Layer 9 of a small transformer language model trained on English Wikipedia (12 layers, counted from 0, width 128).
A neuron's activation on a vector x is GELU(gate . x) times (in . x), where the dot is the dot product.

Input weights of the MLP neurons that the questions are about. A number n stands for (n - 500) times 0.0024.
n1 gate: 538,516,462,593,462,474,490,525,596,661,384,345,555,611,556,253,349,421,654,583,539,646,521,634,370,212,402,586,591,603,356,517,526,573,509,558,455,510,439,580,506,243,309,726,498,624,382,654,568,422,611,356,557,295,403,576,538,489,655,698,512,609,427,547,633,393,416,470,592,284,636,594,269,420,500,607,392,472,429,218,577,598,516,563,524,399,667,520,561,597,655,634,243,402,514,637,474,434,571,404,631,445,572,689,389,762,471,588,596,400,334,385,703,411,442,332,364,464,638,481,483,599,526,443,524,681,510,855
n10 gate: 405,467,645,299,567,703,457,498,728,511,355,574,461,533,665,604,538,621,662,363,574,715,594,396,402,391,315,489,471,438,236,427,353,746,603,489,331,540,447,528,481,583,294,546,346,600,589,562,558,439,573,575,571,362,361,435,592,406,378,501,332,597,421,578,527,420,499,608,376,294,512,551,476,545,623,403,427,358,598,518,571,674,629,661,497,582,690,559,368,586,506,461,563,217,525,475,585,433,450,531,488,557,470,432,616,456,486,536,569,445,441,561,539,518,616,429,604,441,422,532,850,534,728,462,262,461,415,726
n22 gate: 579,574,490,451,318,609,609,633,584,642,508,593,404,585,427,280,325,470,360,298,406,437,448,602,660,646,464,583,453,254,451,533,756,333,482,533,405,225,222,393,472,586,570,545,525,352,414,387,492,630,395,349,573,468,501,378,327,531,427,454,617,350,492,510,441,573,443,353,425,318,391,310,565,349,469,328,576,499,480,341,702,356,470,544,417,334,439,508,687,491,629,463,467,546,661,639,256,721,677,627,449,375,448,476,235,370,575,808,512,284,769,514,506,506,499,392,708,389,402,598,541,505,510,335,506,504,713,712
n43 gate: 554,509,472,510,465,621,451,279,399,668,581,423,559,367,632,530,587,535,612,629,568,473,409,640,550,447,481,354,491,542,646,330,500,583,497,414,682,396,480,609,640,496,465,534,380,533,611,475,572,466,457,465,353,669,633,510,757,484,580,413,454,561,368,299,363,486,561,428,448,555,501,666,578,556,495,361,525,576,569,544,412,720,589,597,551,698,381,358,490,603,346,581,346,506,510,353,413,501,629,456,510,380,569,454,577,486,627,537,421,393,465,423,449,592,506,394,644,708,526,453,515,202,314,298,565,287,439,287
n82 gate: 543,362,551,290,282,409,301,573,701,489,462,700,350,475,654,437,467,631,726,444,633,358,765,302,407,539,358,502,349,484,584,481,492,342,664,390,533,502,518,448,764,552,350,467,627,570,577,497,654,464,691,426,405,520,416,560,527,292,558,454,568,623,417,736,358,610,449,626,739,458,620,459,537,747,404,649,471,449,516,505,376,282,500,562,351,292,472,500,523,633,635,594,506,488,578,409,340,754,522,609,635,500,287,523,445,550,364,297,427,448,422,412,633,680,523,437,528,447,290,220,467,438,457,582,550,615,432,532
n86 gate: 651,450,421,439,690,507,548,673,462,227,441,622,524,746,507,620,475,413,500,516,484,661,423,485,801,574,481,310,568,357,501,461,487,420,256,637,401,570,417,340,467,539,455,530,410,659,336,694,607,529,552,423,589,656,434,591,419,568,533,290,667,544,499,489,545,547,517,478,513,778,393,489,557,417,598,482,486,507,393,384,579,384,615,350,378,327,548,478,431,670,444,374,468,604,592,452,475,215,580,409,535,486,648,708,636,547,450,512,421,478,593,525,362,615,351,296,407,397,500,484,718,451,554,440,556,469,160,453
n87 gate: 463,505,399,590,391,511,628,615,415,357,521,205,546,477,431,344,292,320,383,611,399,346,380,493,405,757,456,492,470,459,606,525,668,333,480,811,362,693,440,662,690,523,561,707,340,353,513,498,672,330,650,534,469,257,421,530,474,303,529,564,450,620,469,492,494,433,572,612,518,269,508,314,581,119,736,347,275,517,643,287,508,417,606,555,399,509,365,472,555,604,741,452,571,484,482,310,295,423,471,454,644,477,754,660,576,547,348,497,439,625,527,380,612,310,521,569,352,441,494,486,332,623,651,657,552,419,480,391
n111 gate: 406,565,699,401,791,712,328,358,613,514,602,389,677,591,484,439,413,630,594,638,526,562,337,604,551,482,636,496,461,721,633,599,526,445,349,494,670,575,576,607,451,603,300,525,663,430,475,444,438,476,311,410,586,267,561,492,559,537,394,475,472,530,731,308,545,504,600,607,408,566,381,531,312,521,558,429,421,511,620,463,521,372,410,490,583,468,700,751,338,544,718,554,442,487,645,481,535,561,636,398,453,535,487,610,450,536,443,330,332,690,527,328,733,572,746,518,401,422,842,446,534,672,493,511,548,370,378,513
n219 gate: 572,589,322,599,375,615,332,407,583,581,535,317,434,609,824,353,345,398,201,486,564,499,424,409,601,540,453,494,441,395,466,681,480,428,491,623,610,390,560,231,504,420,331,304,468,512,391,390,587,783,648,558,526,515,448,572,576,419,236,561,428,654,443,413,548,585,563,553,382,436,531,473,547,584,347,606,559,640,642,718,461,402,552,430,772,445,513,397,680,396,511,500,788,274,514,300,601,703,508,380,488,507,404,576,266,518,519,715,356,463,666,458,400,522,662,496,509,300,574,619,642,493,433,553,689,587,772,489
n254 gate: 498,525,287,446,660,355,544,412,527,455,374,225,638,651,503,363,413,552,532,723,330,559,387,573,320,375,367,656,567,367,624,447,434,378,418,422,564,546,243,401,410,595,515,406,546,592,529,321,553,365,384,535,591,668,530,363,596,441,448,845,638,725,240,394,483,415,325,358,458,708,400,534,316,475,670,436,616,589,513,533,578,629,564,416,462,536,415,461,460,542,558,342,527,741,542,639,405,708,505,494,721,517,579,375,349,457,485,396,483,463,480,459,497,546,494,560,635,365,566,556,466,556,512,230,512,383,588,480
n266 gate: 626,559,563,228,675,419,422,356,598,541,373,481,413,543,546,428,275,661,606,569,651,535,404,347,520,406,498,458,453,459,803,535,743,536,609,426,547,769,408,481,483,417,498,599,469,447,579,583,431,466,584,407,396,514,595,598,519,554,588,600,371,584,385,243,365,530,533,511,466,519,393,506,546,418,433,494,656,367,655,251,371,319,580,371,486,468,521,725,336,595,534,568,468,627,479,582,359,597,609,795,642,541,463,694,391,524,451,850,660,546,412,532,330,425,501,561,544,509,702,366,373,756,415,464,637,275,589,254
n306 gate: 491,552,747,602,507,602,487,466,615,495,327,380,470,256,368,287,676,499,549,507,478,368,432,467,577,389,529,379,322,299,539,567,579,437,560,586,731,752,657,527,536,816,569,666,577,379,522,644,349,563,389,460,481,559,521,710,581,264,627,476,409,603,422,514,512,532,292,440,387,598,604,561,502,339,481,637,222,475,547,394,501,635,512,457,432,382,192,465,484,484,493,412,435,461,347,380,311,625,694,655,515,500,404,464,501,338,534,505,412,583,525,399,443,596,410,523,422,375,607,500,502,298,358,465,453,522,638,486
n1 in: 383,491,558,696,728,492,314,304,410,561,215,856,323,479,555,428,411,534,197,261,390,515,576,548,536,400,504,455,454,395,655,593,615,389,284,620,404,583,733,698,380,778,379,388,630,527,559,410,611,612,427,548,296,616,352,707,372,668,340,438,395,625,485,569,349,646,648,218,434,674,505,603,655,528,392,579,559,506,325,518,560,323,645,557,418,641,507,654,650,557,579,444,926,746,469,677,536,319,536,444,418,739,343,471,510,379,655,340,267,489,672,673,537,356,369,628,658,489,541,380,618,965,551,646,677,368,626,313
n10 in: 365,554,636,601,393,639,437,225,455,501,636,536,606,391,531,609,519,531,288,568,334,411,552,428,521,579,433,632,500,547,412,490,584,474,139,349,596,588,346,288,367,503,478,625,389,536,706,604,723,660,585,330,638,473,584,461,469,629,544,574,528,519,478,495,434,430,312,412,436,488,585,389,484,393,554,488,345,538,424,470,493,323,343,358,337,677,539,516,518,728,595,399,529,380,414,483,500,468,675,562,484,324,583,587,470,427,539,430,442,470,669,91,660,586,422,676,309,443,519,571,533,614,387,488,416,209,546,290
n22 in: 606,450,415,553,696,642,600,362,340,607,385,384,503,531,437,261,404,486,425,593,640,320,658,580,192,487,397,530,517,363,419,539,547,498,533,673,450,550,655,536,583,617,673,489,660,677,509,441,664,511,655,496,764,607,541,788,523,470,385,409,499,577,443,621,600,439,161,479,371,292,297,653,301,540,611,335,354,319,275,272,359,516,318,655,629,477,651,546,174,259,510,513,475,345,612,436,858,375,336,627,699,434,812,654,583,484,663,485,432,489,552,507,463,521,667,324,546,624,529,438,503,599,569,604,623,339,243,591
n43 in: 417,474,395,579,363,489,404,590,333,562,506,394,494,357,515,580,407,343,643,479,676,629,417,453,557,439,502,440,449,410,573,414,452,490,227,726,460,452,533,509,475,514,644,403,425,504,447,423,453,560,595,314,435,540,413,427,581,638,681,220,493,559,754,419,570,533,580,591,326,481,582,693,495,600,412,449,443,594,485,716,528,318,419,614,589,414,531,422,480,467,538,674,451,415,353,520,302,517,445,495,564,653,607,790,353,603,582,723,366,704,565,494,537,371,465,583,576,363,464,533,422,432,513,419,536,425,401,363
n82 in: 664,464,680,458,552,544,421,547,692,319,518,657,331,531,575,240,549,676,613,421,480,604,664,428,322,554,625,633,470,261,541,457,483,280,616,439,570,585,543,478,912,637,275,228,527,598,415,441,652,616,675,492,525,477,589,532,367,605,559,514,577,544,121,897,462,484,295,507,687,360,350,360,646,545,752,537,466,631,517,460,523,199,448,430,415,314,720,510,326,491,448,493,358,508,201,439,468,501,539,594,476,428,562,664,482,506,452,560,396,484,340,498,759,426,474,461,513,598,434,460,656,423,507,645,629,467,339,769
n86 in: 419,346,370,460,427,514,453,360,639,679,391,610,349,442,450,579,479,678,464,542,407,280,535,378,450,517,762,423,382,686,485,564,594,549,536,551,246,327,346,636,615,692,684,542,510,419,897,670,437,513,630,538,517,367,398,280,515,639,438,415,519,630,457,540,316,439,458,319,651,248,497,375,423,327,429,536,613,326,487,586,508,449,490,401,551,667,561,512,395,492,666,607,520,464,579,413,659,587,608,610,577,315,521,615,429,465,498,486,530,594,512,223,550,329,332,282,534,351,600,492,218,434,430,678,400,310,424,504
n87 in: 713,470,582,620,483,140,598,511,342,665,383,332,479,287,543,526,251,388,464,535,371,491,478,336,538,706,570,582,581,328,384,559,590,231,480,482,523,612,560,414,796,368,427,395,537,282,518,548,415,479,528,567,423,467,372,484,314,370,462,326,497,481,498,371,486,438,605,655,652,463,595,100,548,253,747,401,297,532,507,261,492,417,827,664,631,390,581,647,610,469,694,477,635,325,391,570,397,243,620,336,486,509,459,557,589,538,624,421,404,515,503,477,408,381,591,501,397,770,457,651,411,654,240,592,410,529,485,342
n111 in: 367,310,431,628,678,511,300,390,604,441,400,624,591,365,264,407,308,535,661,343,563,429,556,644,503,492,476,564,506,465,573,366,358,568,695,521,646,577,672,550,527,509,524,535,517,413,545,539,588,176,640,511,463,552,576,489,598,576,513,571,306,669,560,399,597,626,658,472,536,684,509,502,743,375,690,444,431,537,555,585,642,464,522,560,389,354,433,529,447,487,426,124,284,525,284,292,620,430,301,432,463,526,669,292,489,607,534,386,521,430,637,335,720,477,375,433,489,587,402,597,516,648,464,522,596,386,454,707
n219 in: 462,519,561,516,354,665,272,522,456,304,629,474,481,587,522,479,201,582,356,528,544,589,408,310,426,292,475,594,543,303,661,651,612,394,524,505,644,537,466,402,522,415,362,545,664,514,637,369,536,576,523,493,385,443,419,559,561,354,430,515,443,876,537,502,583,386,574,480,581,404,483,673,662,699,571,472,635,519,536,806,413,542,480,369,764,601,338,583,509,570,509,401,746,736,415,458,571,625,586,503,227,508,360,329,483,506,593,418,394,456,777,703,222,721,581,509,580,386,458,664,489,312,337,490,716,435,461,545
n254 in: 332,415,249,359,431,523,513,524,503,474,191,538,405,249,531,596,526,351,456,672,290,507,293,440,370,358,577,706,596,538,340,466,543,414,519,467,552,448,528,367,591,585,473,563,629,574,516,189,493,437,473,646,682,490,521,546,589,434,306,443,483,363,189,601,502,371,399,508,307,624,367,561,438,404,335,472,511,664,731,519,590,443,471,548,469,406,775,343,704,561,453,475,544,443,390,445,413,549,543,590,752,635,628,634,431,426,464,480,485,380,432,550,636,556,498,661,427,793,647,476,527,627,434,484,515,449,617,731
n266 in: 590,457,528,382,514,493,615,375,620,489,452,329,433,287,644,460,487,744,535,262,630,790,637,477,538,450,435,700,574,527,531,532,681,279,669,402,461,626,484,403,516,181,415,518,570,762,398,597,431,443,647,436,721,400,612,611,566,624,437,301,645,475,207,290,468,499,428,384,392,636,599,664,508,282,415,518,502,367,553,526,395,426,428,241,526,394,506,551,556,217,450,577,474,584,715,551,417,548,638,573,603,786,386,583,443,710,297,321,475,523,447,472,421,555,282,592,626,444,449,478,445,422,310,434,579,262,465,643
n306 in: 505,572,655,500,455,472,564,648,707,434,527,681,436,450,550,671,489,690,409,504,249,658,654,472,582,410,521,526,485,404,570,468,723,511,531,244,555,516,713,430,358,404,413,570,392,318,410,266,710,552,601,721,413,482,328,476,354,545,324,601,494,488,580,603,674,450,572,437,483,492,592,574,275,803,636,346,646,574,376,549,548,633,559,352,423,348,591,454,464,412,495,441,473,321,456,486,584,643,625,480,544,240,544,385,478,780,564,594,718,642,642,570,501,465,561,421,314,430,420,518,384,350,416,505,778,404,553,517

Each question shows a token from some text and the vector x that enters the MLP there. A number n stands for (n - 500) times 0.01.

" ag": 302,553,469,426,281,417,543,648,495,438,363,443,447,567,451,609,350,445,451,372,329,524,508,518,382,532,588,537,394,523,399,572,578,431,406,495,448,355,664,470,550,388,261,447,453,754,430,412,508,510,486,452,538,347,389,517,360,548,386,516,413,478,416,482,588,684,296,148,688,628,264,386,586,706,322,276,433,660,583,455,274,370,499,581,460,575,403,329,499,626,420,494,508,495,511,570,333,445,604,423,490,323,454,558,420,572,607,687,500,498,444,555,558,423,726,387,515,542,474,464,378,621,580,655,551,461,386,505
The three highest activations, in order: n82, n1, n87

" in": 340,500,505,601,396,482,728,687,477,751,609,556,524,476,508,524,465,490,679,393,428,510,485,422,334,491,515,461,336,515,379,626,500,548,300,638,535,481,730,361,418,723,505,457,467,572,496,639,567,592,504,452,550,472,492,490,474,512,338,401,295,545,439,377,515,770,269,308,530,562,369,366,506,513,416,576,243,458,519,459,566,596,316,448,452,454,384,624,418,491,451,621,450,497,494,721,381,474,495,416,489,278,537,564,434,489,777,529,574,398,360,593,636,423,491,710,522,564,576,515,556,626,457,381,518,541,479,602
Which of these neurons fires most? n22

" 19": 432,457,372,589,357,477,722,523,337,572,560,471,508,427,513,676,400,623,665,511,593,652,663,377,353,341,489,399,584,459,567,504,559,559,429,500,579,281,693,429,243,536,504,511,618,554,489,672,533,556,516,438,468,514,571,425,549,310,161,674,542,541,403,479,622,647,443,325,536,537,547,338,552,544,468,530,277,450,552,565,364,431,578,438,498,571,386,453,422,456,469,396,513,611,424,381,542,429,522,328,527,358,605,479,381,582,519,566,389,451,567,555,647,491,548,493,431,568,702,577,475,678,529,418,521,478,415,445
Which of these neurons fires most? n219

" Ch": 394,379,492,599,445,577,605,536,482,531,589,427,423,559,456,658,424,613,573,538,661,540,738,464,358,493,503,274,592,530,430,358,614,553,333,580,502,552,782,300,440,421,535,594,612,595,612,692,509,579,535,526,533,580,491,398,379,366,232,543,527,568,458,340,479,659,442,443,661,418,466,326,543,324,523,302,356,488,557,623,430,471,525,550,473,569,500,525,507,586,679,360,444,563,518,637,603,407,567,549,433,369,625,481,381,705,535,608,387,478,335,415,623,424,580,605,292,645,586,585,465,460,502,506,498,422,280,500
Which neuron fires most, and how strongly? n87, at about 35

".": 442,640,271,381,245,564,629,471,462,508,516,449,520,505,365,649,490,853,636,500,476,556,592,593,374,468,501,408,532,537,482,563,487,644,452,623,489,582,537,480,544,625,527,588,528,480,589,395,386,545,430,347,616,569,703,594,427,425,235,497,477,405,597,396,346,718,468,344,392,718,425,415,385,547,470,713,453,562,406,414,474,663,494,350,470,627,385,494,607,381,335,326,679,422,429,498,524,491,321,408,452,368,528,430,326,615,620,495,309,630,425,582,446,468,469,599,547,545,562,519,404,493,476,573,378,554,389,590
Which of these neurons fires most? n254

"B": 343,492,510,394,546,411,546,560,508,565,616,331,486,468,544,574,518,640,670,430,542,538,667,460,316,412,385,286,567,441,492,255,547,624,288,574,543,275,700,497,329,426,456,455,529,622,598,528,448,578,393,509,610,474,493,524,379,351,186,481,540,336,351,410,509,546,500,323,652,549,577,379,405,559,445,362,576,521,649,535,507,450,433,531,381,461,443,448,528,546,353,412,593,586,237,528,445,379,509,500,493,385,481,454,397,558,586,596,528,542,481,511,534,369,643,785,573,594,678,588,502,387,514,541,550,364,414,442
Which neuron fires most, and how strongly? n254, at about 7.2

"al": 559,748,563,555,493,403,737,642,514,221,521,508,604,394,495,706,570,484,620,279,397,683,487,500,470,522,515,439,530,377,541,612,510,552,481,392,610,468,666,517,498,539,283,677,603,598,543,675,554,507,517,554,636,275,427,549,494,537,169,556,429,483,471,425,520,542,432,306,619,662,637,399,589,485,490,457,417,339,597,450,492,488,493,446,399,673,365,617,522,466,579,500,363,667,435,620,436,422,393,408,551,465,435,497,402,607,494,653,435,686,534,421,459,437,374,398,544,585,527,436,418,461,342,574,446,495,245,576
Which of these neurons fires most? n306

" that": 460,394,506,662,496,410,725,670,397,573,432,535,408,522,412,582,338,570,695,481,457,564,588,421,402,361,545,504,524,510,611,642,609,620,412,522,536,430,762,433,320,467,476,635,735,570,525,598,569,597,637,362,543,540,561,566,552,345,278,559,400,370,334,332,476,563,394,300,617,638,506,427,548,515,524,391,282,457,584,525,674,384,495,462,332,636,400,612,625,316,499,543,335,619,498,557,428,555,489,320,448,308,554,506,360,420,513,484,397,532,557,482,617,572,328,501,539,641,523,585,435,529,441,506,450,365,479,574
The two highest activations, in order: n1, n254

"\n": 425,429,363,411,487,415,594,443,517,548,531,516,508,634,489,622,493,577,702,374,519,667,619,607,330,479,450,498,550,403,548,528,546,664,409,480,525,439,721,456,429,555,614,542,497,577,497,568,524,645,532,285,535,461,491,488,652,418,213,724,466,310,569,336,540,703,313,343,551,546,375,464,614,619,638,562,399,622,593,504,433,480,556,611,243,501,343,579,502,457,485,469,584,397,540,729,441,413,300,395,439,366,607,463,459,533,426,603,464,497,650,467,499,379,393,651,468,512,771,665,521,659,454,465,568,441,487,531
The three highest activations, in order: n111, n10, n1

" A": 387,567,516,492,497,586,717,525,518,463,634,450,442,432,465,631,607,615,774,487,556,545,674,490,374,495,430,411,575,496,503,507,672,511,263,536,558,496,774,316,362,474,545,541,592,564,643,604,565,486,550,531,517,522,523,514,465,285,162,501,473,422,389,403,483,599,329,271,668,441,351,369,467,611,526,356,414,523,574,587,536,512,504,452,380,662,466,426,457,521,422,538,510,508,421,689,477,360,517,480,545,266,473,403,457,624,465,639,593,441,476,501,493,390,627,437,510,560,647,553,440,515,517,589,563,435,425,595
Which neuron fires most, and how strongly? n10, at about 8.7

"7": 343,539,418,640,245,554,555,559,467,624,655,443,513,418,391,736,428,594,740,594,453,762,486,409,438,513,360,327,680,325,469,485,597,461,467,435,489,392,649,407,298,583,604,588,552,637,548,710,409,546,478,637,515,337,596,391,486,426,160,580,434,649,480,434,562,664,346,272,543,438,586,492,549,492,463,494,477,465,481,541,439,540,536,456,500,520,542,517,358,475,635,592,538,548,352,421,521,374,452,539,459,469,574,462,407,469,696,609,473,474,474,610,557,477,552,546,476,730,653,663,556,624,539,457,452,445,490,524
Which neuron fires most, and how strongly? n10, at about 13

" b": 449,439,448,424,640,356,634,661,566,478,557,356,564,486,469,715,516,661,657,362,551,625,575,392,301,416,342,345,538,637,508,401,625,555,316,597,621,366,623,398,222,465,342,500,523,634,641,504,450,515,398,474,540,553,566,396,419,467,196,491,399,505,401,295,530,452,538,360,586,518,596,488,521,691,425,412,467,467,463,529,484,434,437,519,373,632,329,464,664,478,453,325,408,526,394,485,481,457,502,519,478,394,468,384,407,514,422,619,520,605,579,632,548,538,426,515,454,692,625,686,548,343,510,742,545,542,471,457
Which neuron fires most, and how strongly? n10, at about 0.43

"),": 485,399,489,412,337,585,669,594,480,616,336,516,522,610,478,610,508,657,848,451,512,479,593,508,360,354,453,464,457,526,647,673,548,508,346,520,494,388,738,496,452,547,565,482,587,543,480,545,646,644,620,363,558,389,562,536,520,427,228,649,415,444,547,354,501,583,396,389,615,586,418,482,600,551,512,458,348,682,512,476,431,425,514,496,202,506,384,560,555,479,495,623,481,475,524,573,355,573,381,455,485,230,590,561,379,589,439,654,383,530,526,516,576,479,382,686,576,496,651,577,447,534,458,483,559,367,375,574
Which neuron fires most, and how strongly? n82, at about 13

"pr": 579,396,432,496,471,537,595,655,259,508,659,475,495,437,596,724,449,418,470,605,487,837,517,401,324,421,601,398,365,643,687,358,521,540,435,562,586,476,520,370,459,530,437,712,470,552,411,306,540,684,453,442,575,649,398,607,624,367,401,612,437,441,587,426,328,636,384,347,581,355,543,284,532,563,682,551,434,561,491,678,568,391,550,552,594,675,487,551,574,466,532,458,532,678,334,550,729,440,587,556,289,472,364,489,446,374,549,506,512,443,725,372,505,406,362,697,455,632,584,591,456,400,494,453,455,404,269,447
Which of these neurons fires most? n219

"s": 396,614,507,617,604,405,544,595,419,575,578,461,652,531,511,566,410,429,784,348,456,441,420,343,382,481,601,387,448,510,532,446,647,822,470,575,534,398,671,523,591,462,430,550,569,624,429,492,517,480,518,462,509,275,462,393,511,489,275,512,400,363,520,305,586,590,472,411,534,569,326,414,462,502,386,634,410,358,549,473,533,498,448,537,329,550,365,682,748,412,446,450,599,571,450,583,385,449,510,363,487,223,562,653,456,429,562,628,570,613,198,508,474,448,452,620,598,524,434,387,291,461,461,429,499,452,362,491
The two highest activations, in order: n87, n43

"se": 506,535,398,512,479,529,688,336,387,601,626,361,521,473,394,552,673,648,663,453,285,556,414,418,473,608,480,510,499,501,562,295,501,721,351,623,499,429,631,538,601,489,461,615,507,542,566,534,410,377,622,514,534,583,431,413,444,470,207,470,606,367,302,451,443,697,424,379,434,496,485,444,304,456,647,645,466,296,522,589,672,382,465,451,516,523,555,473,556,510,364,544,600,539,245,609,451,509,447,381,282,333,569,664,466,436,603,572,453,591,501,389,417,386,587,666,599,660,482,592,483,319,285,500,474,446,390,646
Which of these neurons fires most? n43

"8": 478,503,351,528,285,610,574,454,556,509,625,605,456,403,396,725,400,680,553,500,498,639,532,412,362,459,384,353,497,432,540,661,633,444,496,458,609,537,505,279,412,545,570,562,481,519,620,695,439,435,562,534,577,455,598,241,429,416,208,670,333,530,565,485,547,723,391,349,421,324,472,523,548,597,358,536,324,527,482,633,455,584,507,365,524,604,319,616,327,366,571,419,538,671,306,488,427,379,420,578,397,415,530,552,446,325,593,451,416,469,461,607,538,448,442,571,421,813,558,556,633,610,540,637,414,496,488,443
Which neuron fires most, and how strongly? n10, at about 13

"o": 484,562,523,481,517,448,684,610,489,540,446,648,372,434,520,472,419,334,632,383,567,562,495,431,438,458,441,537,431,419,522,702,466,601,400,506,629,421,655,544,584,524,305,689,763,578,490,569,335,505,464,559,590,600,461,496,473,381,243,544,501,416,518,459,401,507,314,267,587,606,348,383,520,588,299,552,275,301,446,564,655,329,350,352,148,538,494,566,591,576,456,480,606,525,410,678,457,439,586,336,491,433,503,526,511,534,528,711,503,565,400,460,699,401,491,563,651,541,484,415,411,520,368,464,439,293,387,451
The three highest activations, in order: n82, n266, n1

" F": 347,495,456,589,603,452,524,536,543,479,733,433,514,423,443,635,555,691,568,522,694,659,706,439,368,471,419,417,439,486,488,433,661,539,170,601,493,515,792,366,329,423,495,478,514,519,561,593,598,590,529,653,626,574,626,437,421,300,180,541,501,485,553,419,456,610,443,377,634,409,486,394,575,670,404,448,417,574,613,605,526,439,496,398,413,480,385,388,480,513,501,465,476,626,401,624,516,383,487,554,467,255,458,334,472,593,464,608,590,375,681,503,586,469,603,571,438,664,614,566,405,543,586,622,388,497,520,572
Which of these neurons fires most? n219

")": 356,465,303,466,410,566,587,695,610,509,621,501,524,562,315,544,406,647,734,435,532,527,561,482,403,466,554,445,312,461,577,636,597,464,528,474,592,486,648,412,580,624,453,431,545,528,468,544,672,613,544,383,598,419,541,372,450,355,369,512,363,466,561,202,535,778,286,366,513,575,386,625,424,525,492,595,350,548,565,588,222,591,575,432,501,612,262,611,495,495,603,428,635,506,471,472,345,522,335,508,593,242,560,477,443,522,501,616,486,685,490,422,473,521,510,601,532,481,658,680,461,632,472,312,527,517,456,575
The three highest activations, in order: n219, n111, n306

"b": 360,381,476,445,471,354,586,770,540,737,703,452,442,427,532,729,445,545,673,367,481,579,586,582,244,480,279,352,579,539,435,429,511,552,431,605,471,423,599,417,307,489,411,448,495,587,624,551,426,571,406,374,584,414,573,547,436,358,216,455,453,544,438,384,546,523,384,243,632,499,560,557,318,616,465,426,565,544,553,554,344,499,566,471,376,451,288,399,503,470,452,549,522,529,332,497,499,471,430,619,610,448,432,377,446,449,567,493,555,592,595,564,615,458,555,664,445,672,664,666,542,384,610,595,531,388,475,411
Which neuron fires most, and how strongly? n254, at about 2.7

" is": 524,514,459,540,441,450,664,530,399,631,447,487,419,505,404,542,389,445,785,403,489,270,444,438,269,474,393,460,477,507,510,557,703,632,396,632,457,374,534,501,579,650,389,618,520,386,630,419,589,475,628,482,599,472,432,450,451,535,307,482,341,436,436,365,581,573,315,323,583,526,222,335,552,570,373,465,266,329,462,597,550,491,428,454,396,586,357,595,613,505,408,493,517,477,387,631,420,522,472,393,513,410,635,452,422,451,562,703,398,554,642,616,549,483,536,662,422,514,442,282,302,450,493,472,431,326,369,487
The two highest activations, in order: n22, n87

" pro": 637,576,540,474,365,350,613,518,486,452,472,394,425,472,459,700,391,308,550,464,427,713,596,366,374,592,456,476,579,532,436,416,608,644,470,654,549,490,639,425,271,585,669,557,523,458,647,671,615,606,432,359,503,609,501,623,474,410,258,391,412,682,552,390,425,653,348,432,656,519,389,392,443,555,502,434,334,446,435,636,590,383,369,578,408,594,263,524,562,600,506,410,311,510,324,397,462,440,676,311,616,362,517,551,572,537,409,483,496,547,586,465,370,457,503,442,486,628,669,686,428,554,502,641,697,478,372,496
The three highest activations, in order: n87, n86, n306

"e": 541,663,378,584,317,440,489,721,464,389,506,489,610,568,340,519,470,554,595,327,548,515,485,534,428,471,447,412,499,510,378,574,580,694,497,563,495,567,518,574,544,558,508,556,702,540,526,658,392,471,590,265,734,598,535,513,507,320,226,438,494,548,687,312,325,730,527,281,575,662,407,449,617,497,564,582,335,387,422,448,551,447,597,476,411,586,296,473,426,469,486,478,570,494,349,655,380,515,512,537,358,264,588,633,428,322,503,626,546,645,442,328,591,670,465,574,501,579,559,473,383,602,569,436,395,457,450,590
Which neuron fires most, and how strongly? n86, at about 6.4

"in": 565,573,578,555,402,478,410,584,452,662,804,561,622,471,352,755,463,627,549,376,645,511,468,465,401,536,431,304,521,378,538,583,395,493,471,583,367,506,495,345,538,444,510,651,464,605,322,631,667,331,384,502,512,565,421,394,455,423,363,487,464,503,604,414,653,609,406,472,530,635,295,359,517,710,470,615,616,252,441,686,412,518,487,207,413,808,649,514,535,545,578,583,221,568,487,512,588,409,439,534,585,481,668,541,433,529,540,672,384,519,536,477,595,579,520,567,462,638,592,636,456,557,491,541,436,360,264,540
Which neuron fires most, and how strongly? n86, at about 6.8

" w": 462,688,374,492,499,219,646,566,387,605,746,447,555,535,292,646,451,623,676,264,524,585,578,350,188,418,495,302,383,647,618,253,638,498,271,534,370,414,660,523,399,427,458,543,402,594,503,540,603,551,577,524,617,278,513,413,531,591,361,460,410,501,491,329,497,598,459,370,660,619,423,521,555,563,436,446,395,415,657,605,477,427,484,551,202,518,377,534,626,497,446,417,439,497,589,550,439,410,368,511,526,316,425,558,477,448,477,528,440,531,532,540,459,477,562,483,386,607,527,447,412,422,447,549,411,577,295,503
The two highest activations, in order: n86, n43

"a": 623,647,593,669,475,691,650,450,492,580,404,381,328,657,411,639,452,656,591,473,494,598,544,575,462,628,428,335,675,485,440,380,509,531,479,551,588,370,618,516,500,476,343,594,484,526,331,531,593,444,365,526,549,651,639,580,603,424,244,431,534,430,409,309,367,748,409,443,527,470,540,392,202,671,488,351,472,329,689,469,454,546,378,461,353,440,332,474,576,487,404,452,510,606,484,797,315,410,390,453,436,412,549,371,501,426,554,531,411,434,446,392,321,273,590,485,513,608,582,608,469,422,587,561,561,390,314,490
Which neuron fires most, and how strongly? n22, at about 12

"am": 408,509,650,599,465,388,474,568,686,480,464,384,547,653,513,678,514,658,452,383,492,914,515,592,407,582,494,506,245,674,564,458,379,513,398,549,564,590,579,481,404,521,470,575,621,545,479,541,581,689,511,462,500,594,524,404,511,297,204,558,568,647,524,309,361,584,448,272,666,402,546,305,488,537,468,507,364,581,576,503,482,332,473,575,352,659,506,495,409,538,441,415,572,606,363,539,518,427,356,608,386,565,494,395,431,338,577,631,484,598,552,553,572,518,623,451,453,595,608,433,515,402,325,563,290,423,325,576
Which neuron fires most, and how strongly? n10, at about 17

" ch": 465,432,456,553,544,425,682,593,397,468,374,407,546,556,448,663,462,589,484,596,482,708,646,367,347,538,564,323,549,567,627,289,710,556,330,515,509,449,682,366,412,496,556,600,456,647,587,473,554,682,522,402,545,427,440,413,416,440,219,576,488,612,555,236,522,637,475,460,568,514,463,354,642,436,368,321,328,399,529,635,473,403,449,560,391,556,453,638,703,528,719,406,478,591,325,575,479,345,467,586,531,376,691,503,462,499,422,690,486,514,363,463,555,519,455,609,268,656,618,621,527,489,348,601,452,558,447,442
The two highest activations, in order: n87, n86

" of": 506,475,360,513,386,486,714,645,513,751,380,555,593,464,592,532,505,524,822,469,483,581,578,505,340,363,506,417,531,614,443,570,550,571,231,667,577,484,776,478,414,579,468,561,548,607,421,558,450,573,607,472,476,528,547,565,488,376,255,568,366,481,512,332,398,618,313,372,478,586,317,419,658,643,536,458,254,504,478,459,580,581,455,522,422,587,410,535,584,496,452,527,579,485,440,626,360,605,389,357,468,311,543,544,314,623,517,645,531,423,550,529,548,341,435,609,490,534,547,555,436,518,479,486,486,495,327,551
Which of these neurons fires most? n1